Layer 11 of a small transformer language model trained on English Wikipedia (16 layers, counted from 0, width 128).
A neuron's activation on a vector x is GELU(weights . x), where the dot is the dot product.

Input weights of the MLP neurons that the questions are about. A number n stands for n times 0.012.
n144: 13 16 4 -14 -9 -4 42 6 -19 24 -4 -9 20 -30 22 9 -72 -39 35 -7 -4 32 18 -25 16 -13 -32 -60 -20 27 3 -35 26 3 26 37 10 -16 3 -4 -5 20 4 6 -19 -8 22 46 -22 6 84 83 -44 -17 32 -4 38 -6 -12 -27 22 35 -20 -27 -19 -22 -10 19 52 -25 -19 -67 44 1 14 30 24 -45 -10 25 24 -17 30 -1 -8 5 -42 26 35 28 -16 30 33 20 2 8 -43 -24 19 -20 -37 33 22 54 8 1 -28 24 20 -11 19 17 14 -42 -32 14 14 4 -36 6 22 9 46 35 -57 -21 30 57
n183: -39 11 -36 3 3 31 8 1 -11 29 23 -3 1 10 -11 -35 -56 -7 15 -31 48 -18 9 -2 -5 79 3 6 27 42 4 -14 2 -18 -10 -1 18 9 -46 -37 39 -6 21 37 -17 15 -5 33 -7 -41 27 -10 -36 -21 -22 -33 -42 35 21 1 -9 -9 43 -3 -38 -1 -30 13 13 6 28 26 -9 -13 -95 5 24 4 -17 -14 60 4 -18 89 17 10 14 -34 -18 23 -32 22 -44 -20 15 4 -3 14 27 35 -42 -19 -41 52 13 -18 -22 -9 44 36 -11 36 -56 25 -22 13 -1 -9 -9 23 28 13 -62 -38 10 -81 -14 14
n212: -20 47 10 -8 -26 -23 -4 0 20 -6 -19 -14 11 -57 0 6 -25 -31 54 23 -50 -38 14 19 -47 -30 -6 -35 41 2 -2 -38 1 -29 -19 33 -14 -6 -7 -35 3 1 28 21 -45 -40 -4 31 -29 14 -20 7 -7 7 40 -30 -11 48 14 2 -27 -4 0 -10 11 13 9 15 -6 -17 38 -18 46 11 -21 35 5 21 25 -23 34 -23 -16 28 -25 32 -6 24 6 -27 -6 -24 -17 1 27 9 -1 -12 23 36 21 14 24 -16 4 30 4 -1 30 19 -12 13 40 -3 2 8 19 -7 28 20 -25 -9 21 -7 -23 9 22 52
n217: -21 25 -18 -7 -47 -35 -11 52 -48 17 -17 21 -44 -42 13 41 13 34 29 48 3 5 2 51 4 4 -50 -14 -33 -14 19 -57 28 -3 10 -6 39 -22 34 -9 -60 -29 32 49 70 -9 -23 -15 38 -3 39 6 11 -19 2 10 16 4 0 -21 -12 -11 -15 -11 29 17 15 -15 24 15 -9 28 -10 23 -2 -22 18 -21 -18 36 -3 26 -10 -62 -17 -13 12 14 -12 3 10 20 68 -11 32 60 25 11 -32 -40 -15 18 -5 1 27 -13 15 -6 -20 -15 2 -33 34 -11 -77 -12 11 25 -23 -6 -2 -17 -76 -5 26 -2 36 18
n262: -6 12 -11 -28 -43 -13 17 12 -1 1 -20 3 -31 28 -29 2 -23 10 -36 -13 -7 6 -17 25 5 -4 -13 58 56 -8 -10 -40 -45 1 46 3 22 -17 32 1 28 15 -37 4 -9 -23 56 -11 -61 -41 -10 11 -2 39 5 12 -51 3 -5 -82 16 -17 39 -3 -25 18 -6 -5 -67 2 -28 2 0 1 -57 -38 15 -1 34 3 -9 41 -34 -65 -19 23 29 -58 -28 21 15 -6 18 30 -2 -31 55 -72 -37 20 -32 20 23 37 12 11 51 22 -61 -48 -52 -4 13 25 10 -32 -15 -15 -29 -57 -4 15 -1 0 46 11 -32 -2
n304: 55 12 -39 -1 28 29 -36 -35 -5 -23 5 40 -39 -18 32 -25 -23 -5 39 2 -26 -30 61 -28 -13 -12 -54 20 -22 -29 5 43 -23 2 -39 -18 -4 -7 -49 -62 35 -12 -27 -46 4 -14 21 1 10 45 -3 17 25 -51 32 -26 17 54 0 45 25 40 6 18 27 8 -46 3 19 -20 -78 9 -37 17 35 -7 18 -15 -6 -16 38 66 -3 -8 24 -1 -6 44 -24 64 -3 -21 38 -40 31 -45 16 65 -18 -6 83 -54 22 78 -18 -9 -1 17 27 -12 -27 40 31 18 -25 31 -42 -31 24 24 29 9 -17 2 -29 -8 -10 -32
n311: -36 1 -41 4 1 -32 -11 -1 -32 -11 16 -27 -22 22 1 12 29 39 -33 -21 0 9 42 -48 19 15 -6 22 20 30 -5 28 9 -8 -13 11 -24 15 -17 -37 -6 16 7 5 -4 1 -1 10 6 -38 -28 -8 -15 20 2 -63 -20 15 27 31 -22 40 -3 -30 13 19 25 2 13 16 11 7 0 11 -11 -34 -11 35 14 0 9 -35 -19 18 7 60 34 -11 20 -3 -10 -22 -54 -30 18 28 13 1 -12 42 46 -10 -12 -1 23 -32 -56 8 21 -20 -16 12 38 -4 -44 -23 17 26 24 -29 -7 23 -42 -34 -5 -19 74 43
n353: -45 24 22 -8 -26 -36 9 32 24 -67 -54 22 3 29 1 14 -15 22 1 -17 49 6 13 -69 -32 37 -85 -39 8 37 -56 -55 -4 12 -3 -4 -13 7 3 -25 15 -41 24 16 -13 5 6 -25 29 41 -58 -23 20 -19 10 19 4 3 0 -70 4 3 -21 0 20 12 44 -16 3 -1 -10 27 7 24 45 31 -5 -24 -27 53 11 -25 51 13 28 -4 45 -6 -8 -28 -21 -6 -26 38 12 -3 -17 -15 5 33 -4 36 9 -27 41 9 -8 -30 13 12 61 17 40 8 -2 3 -16 29 34 -32 -33 -16 -26 18 -43 18 4 -6
n434: -62 4 -4 24 24 1 3 -20 22 43 -32 -53 -33 45 18 -11 22 21 -30 46 -39 36 54 3 -9 -16 29 28 17 -4 15 0 8 13 12 13 -1 21 -15 31 9 24 -60 30 13 2 7 47 -4 48 12 -17 8 -10 -8 -50 5 -5 -5 -49 -20 -17 -53 -25 -6 18 -31 19 -7 41 -8 17 -5 -40 -21 6 24 -16 -14 2 7 -34 16 -11 6 -15 -50 39 -2 2 4 -6 -9 51 13 -37 28 8 53 6 3 20 24 15 -18 -56 -32 55 5 -11 -4 9 6 3 4 -51 -7 5 -1 -21 -61 25 19 -36 -32 2 -43 18
n450: 11 19 -1 23 -2 19 31 21 -1 -58 -39 -22 -17 35 27 19 -19 -27 -34 -3 0 -28 -4 -34 4 6 -34 16 -16 5 -15 42 -66 -48 -21 -34 10 -1 10 -18 -14 23 -2 27 -34 -36 26 34 34 -9 35 -24 43 -39 -9 10 28 -35 -16 -33 14 32 -13 -26 33 14 36 8 25 -39 -11 -1 -2 -33 6 -39 -16 -48 -3 -30 -2 2 3 -32 25 26 -29 31 3 -24 -15 37 -7 -21 31 -25 32 -36 11 -4 -17 -7 27 -19 -6 9 35 -6 -8 -21 -20 18 26 68 -21 64 -6 -22 17 -45 -5 29 56 -38 2 23 -19 23
n497: -5 34 -2 -1 7 26 52 12 -14 3 19 26 18 6 44 1 8 28 -28 -30 -35 29 7 -9 30 -13 25 27 -28 1 9 -8 -11 -13 4 -13 0 -21 -34 2 42 21 -29 -36 2 47 30 -42 -22 13 3 -15 -10 63 -61 -31 -16 11 53 26 -37 19 -7 -33 13 11 -16 -28 22 41 -24 -27 -36 32 -14 -26 51 -2 -25 -39 48 20 -5 -4 -36 34 -14 -21 30 26 -22 -28 2 8 -33 -14 4 18 -14 -49 13 5 0 18 27 -13 19 -16 -20 -4 7 15 -8 -9 51 16 3 -1 -2 -11 5 -6 11 2 -40 -14 -18 -44
n502: 16 -14 11 -27 -20 15 55 -23 -25 15 7 -4 20 0 50 -8 -17 -19 1 -16 37 56 -1 -1 -41 2 14 -25 13 1 -41 -16 12 25 -40 -33 11 19 26 -39 12 -30 -14 -45 -4 35 21 8 18 -20 17 69 7 -24 30 3 14 -15 2 -16 14 3 18 17 7 4 -13 -1 17 6 -18 -12 23 12 7 -39 -4 -15 -30 -11 -23 6 -32 24 35 38 -1 22 -14 30 3 38 8 27 -26 18 -20 34 -24 -21 -42 -19 34 -19 17 -21 1 -22 19 34 -76 -2 6 -10 -7 -7 -3 39 12 69 -42 -28 5 40 -4 -16 -17 0

Each question shows a token from some text and the vector x that enters the MLP there. A number n stands for n times 0.032.

".": 23 0 22 -7 -5 -14 7 -6 6 -11 -24 -7 4 -10 -3 16 16 -6 26 -41 4 -9 -25 -8 15 -18 4 -11 -1 -3 0 -3 -7 14 15 17 -15 0 -10 15 2 11 3 41 -5 28 -29 5 -6 5 15 -1 -14 -4 -16 2 -14 -18 -3 -11 -4 8 -1 2 -36 -14 11 13 16 1 -15 -14 13 -6 2 2 -8 3 3 44 -14 -24 -7 -9 -34 6 -7 8 -13 -16 -3 10 1 7 11 -17 -37 15 8 -16 20 -5 12 -6 9 26 17 8 -13 -7 10 -7 -23 1 5 12 8 -3 14 20 -5 -5 3 1 -19 -19 1 -6
The most active neuron and its activation: n144, at about 3.7

"bec": -32 -19 -21 4 30 -4 3 -16 -5 -7 16 -17 18 36 18 9 41 9 -1 16 9 -31 31 49 10 -29 13 10 -16 -41 -39 36 16 -24 20 3 3 -1 -30 50 44 -9 -20 5 -9 15 4 -18 37 -6 -18 -2 -14 18 -23 16 -9 16 8 46 -13 8 32 18 8 -48 2 9 -20 16 15 19 17 17 58 -23 -37 11 -4 17 -28 0 -2 -14 -8 -17 -25 2 11 -43 -13 -4 10 28 19 -21 -47 11 19 2 5 9 -1 4 -16 9 -5 -13 -22 -27 -17 -12 -16 -41 -7 40 -17 -8 24 -10 -15 -17 17 -26 10 -5 -4 -16
Which two neurons fire most, strongest first? n497, n434

"W": -5 -13 4 11 6 9 9 -22 15 -12 -15 13 35 19 -1 -50 20 0 -26 -21 -6 21 -5 9 10 6 44 -6 2 -11 36 -12 -9 6 1 -7 -10 20 -26 65 -22 15 10 19 -6 9 -31 -4 20 -12 -7 2 -3 0 -17 -20 21 -9 5 44 28 -14 -7 20 -15 10 -27 43 -17 5 7 -26 32 -14 22 7 -6 -1 18 18 -39 -20 -33 -12 -28 -4 -7 -26 -24 -25 -22 -31 -3 46 10 -19 -2 29 -14 14 20 22 -10 -2 29 42 12 16 -35 -11 -4 -38 -5 18 -4 -1 -10 -25 -1 -16 -47 -43 11 34 21 -13 16 -18
The most active neuron and its activation: n434, at about 1.5

"er": -28 -29 8 -10 -12 -28 -19 11 21 -18 21 25 11 20 -15 -54 29 0 48 -49 0 3 9 -9 -3 16 -13 -14 -11 -29 2 9 -16 33 25 3 34 1 23 13 -2 -14 3 49 1 -12 -35 -3 20 -18 20 -2 4 35 -32 39 9 10 -31 12 13 34 31 32 -5 6 -10 -12 2 -13 14 -35 17 2 22 21 -24 -24 -23 20 14 15 -61 1 2 21 -7 -20 -4 -58 13 2 -15 -21 10 -33 -16 28 -1 -6 28 -18 2 -31 8 12 -6 -2 -7 26 0 -10 -54 16 -17 29 -21 7 -5 2 -41 15 -5 12 -11 0 46 -15
The most active neuron and its activation: n353, at about 1.7

"at": 13 -39 36 -15 -19 -17 56 15 -6 -41 -6 26 -1 21 -71 -33 16 -13 28 -16 33 -22 10 18 21 9 -16 -16 10 -23 1 22 -2 10 28 0 6 -10 -11 25 26 11 -12 49 4 -13 -57 23 -3 -19 -3 4 -5 47 -5 -19 37 4 -58 30 6 23 20 21 -21 -60 30 11 -21 -28 3 -1 8 2 4 -12 -1 18 -19 -3 -11 19 9 2 23 32 8 -50 7 -4 5 7 -30 51 1 -38 -10 20 29 -12 -33 -13 -11 9 7 44 -4 -44 -39 10 12 -26 -32 -38 -4 14 3 1 16 6 -38 1 -6 29 11 4 7 -21
The three highest activations, in order: n353, n262, n183

"seas": 16 -13 -25 -7 -18 -18 20 -2 -11 16 -14 -45 -17 44 -11 -15 33 -7 27 -35 31 2 -14 1 4 3 0 -21 1 -3 0 12 -7 22 35 10 -17 18 -25 33 15 -10 -22 23 -6 20 -28 10 22 18 10 -8 -12 -4 -20 2 5 -10 -28 4 -15 4 -9 21 11 -13 3 16 -18 -8 30 7 5 -17 22 -11 -12 -4 1 32 5 -32 -22 -11 -12 24 2 4 -5 -47 -14 -9 10 10 30 -36 9 -12 2 12 1 25 -3 3 16 30 11 -10 -27 -31 5 -30 -15 -5 -27 22 -1 -5 -3 25 1 34 11 -9 -8 -35 -3 3
Which two neurons fire most, strongest first? n434, n450

"ri": -37 -5 21 -14 16 -23 14 -4 24 -27 27 19 15 3 -32 -6 22 -7 37 34 -12 -36 6 39 26 1 -22 23 -11 -36 -23 4 -20 12 21 15 -14 14 7 16 -12 11 24 33 11 40 -28 9 12 -5 4 24 11 50 -3 -8 -10 27 -5 57 17 -23 -24 24 -44 30 15 -12 -5 -27 17 12 21 -25 22 11 -12 -22 -16 9 -22 -3 7 -3 -13 -33 7 -20 -7 -17 -21 -47 -43 7 -9 -52 -6 -9 -11 38 24 -2 -30 6 3 9 -1 -17 -14 16 0 -58 -7 -16 -3 4 -18 11 60 21 -49 -37 8 16 32 -24 -14 29
Which of these neurons fires most? n212

"i": -24 2 0 -5 46 7 9 42 42 -46 12 -28 13 -5 -33 -35 -25 19 28 -19 16 7 -38 15 23 -29 7 12 -5 -7 4 -2 -34 0 -14 8 -10 -18 -20 -8 -14 4 30 67 13 20 -42 -5 -10 -49 -21 -25 10 9 -38 7 5 -12 -3 46 44 -9 -10 23 -38 -12 23 26 -9 -18 50 -29 0 46 24 6 -18 8 5 -3 3 9 9 -14 15 -6 2 -39 26 -25 -9 4 -7 12 15 -42 -14 -2 1 13 28 60 27 -9 -1 -26 -8 -30 15 0 36 -54 -24 21 -49 13 27 0 22 14 -36 -1 34 -10 17 -23 0 -13
The most active neuron and its activation: n353, at about 1.8

"l": -10 -32 31 -14 10 -40 44 -11 -23 10 5 -7 6 43 -10 -32 15 10 62 -5 39 -13 5 25 -20 -7 33 -26 -16 -29 3 26 -16 -24 -4 18 -12 23 -59 37 -19 4 -37 -2 9 -1 -34 37 11 -42 -7 21 20 18 18 24 -17 -30 -15 20 16 -7 -3 40 -21 -52 -8 25 10 -11 20 -30 3 -8 -14 -25 18 -17 -39 8 -4 13 -39 -9 5 22 -38 -23 36 -7 -1 3 -13 15 -16 -21 -6 6 -12 -6 -9 0 28 -1 33 7 3 18 -8 6 11 -41 -31 -14 -5 35 24 -4 -17 30 -10 39 29 32 -27 -2 -7 5
Which two neurons fire most, strongest first? n502, n144

"es": -43 -6 -22 -11 -5 -32 6 -2 7 0 23 -1 45 3 -14 -66 28 36 41 -9 4 -17 -58 -46 21 4 40 10 9 -44 3 9 -23 24 3 9 6 18 -7 30 -11 6 -7 16 15 42 -15 -14 -4 19 12 24 35 32 -1 -1 3 -10 -26 -4 29 -16 -1 59 -1 0 -9 8 -25 9 2 -48 30 -9 1 7 -5 4 -1 14 -5 -12 -45 -27 -37 16 -19 -31 -20 -19 0 -17 19 23 -21 -44 -2 -22 -20 -12 1 -24 53 17 6 14 1 14 -26 -11 -24 -10 -47 15 25 20 -17 1 -4 26 -3 5 13 23 7 -9 22 21
Which of these neurons fires most? n262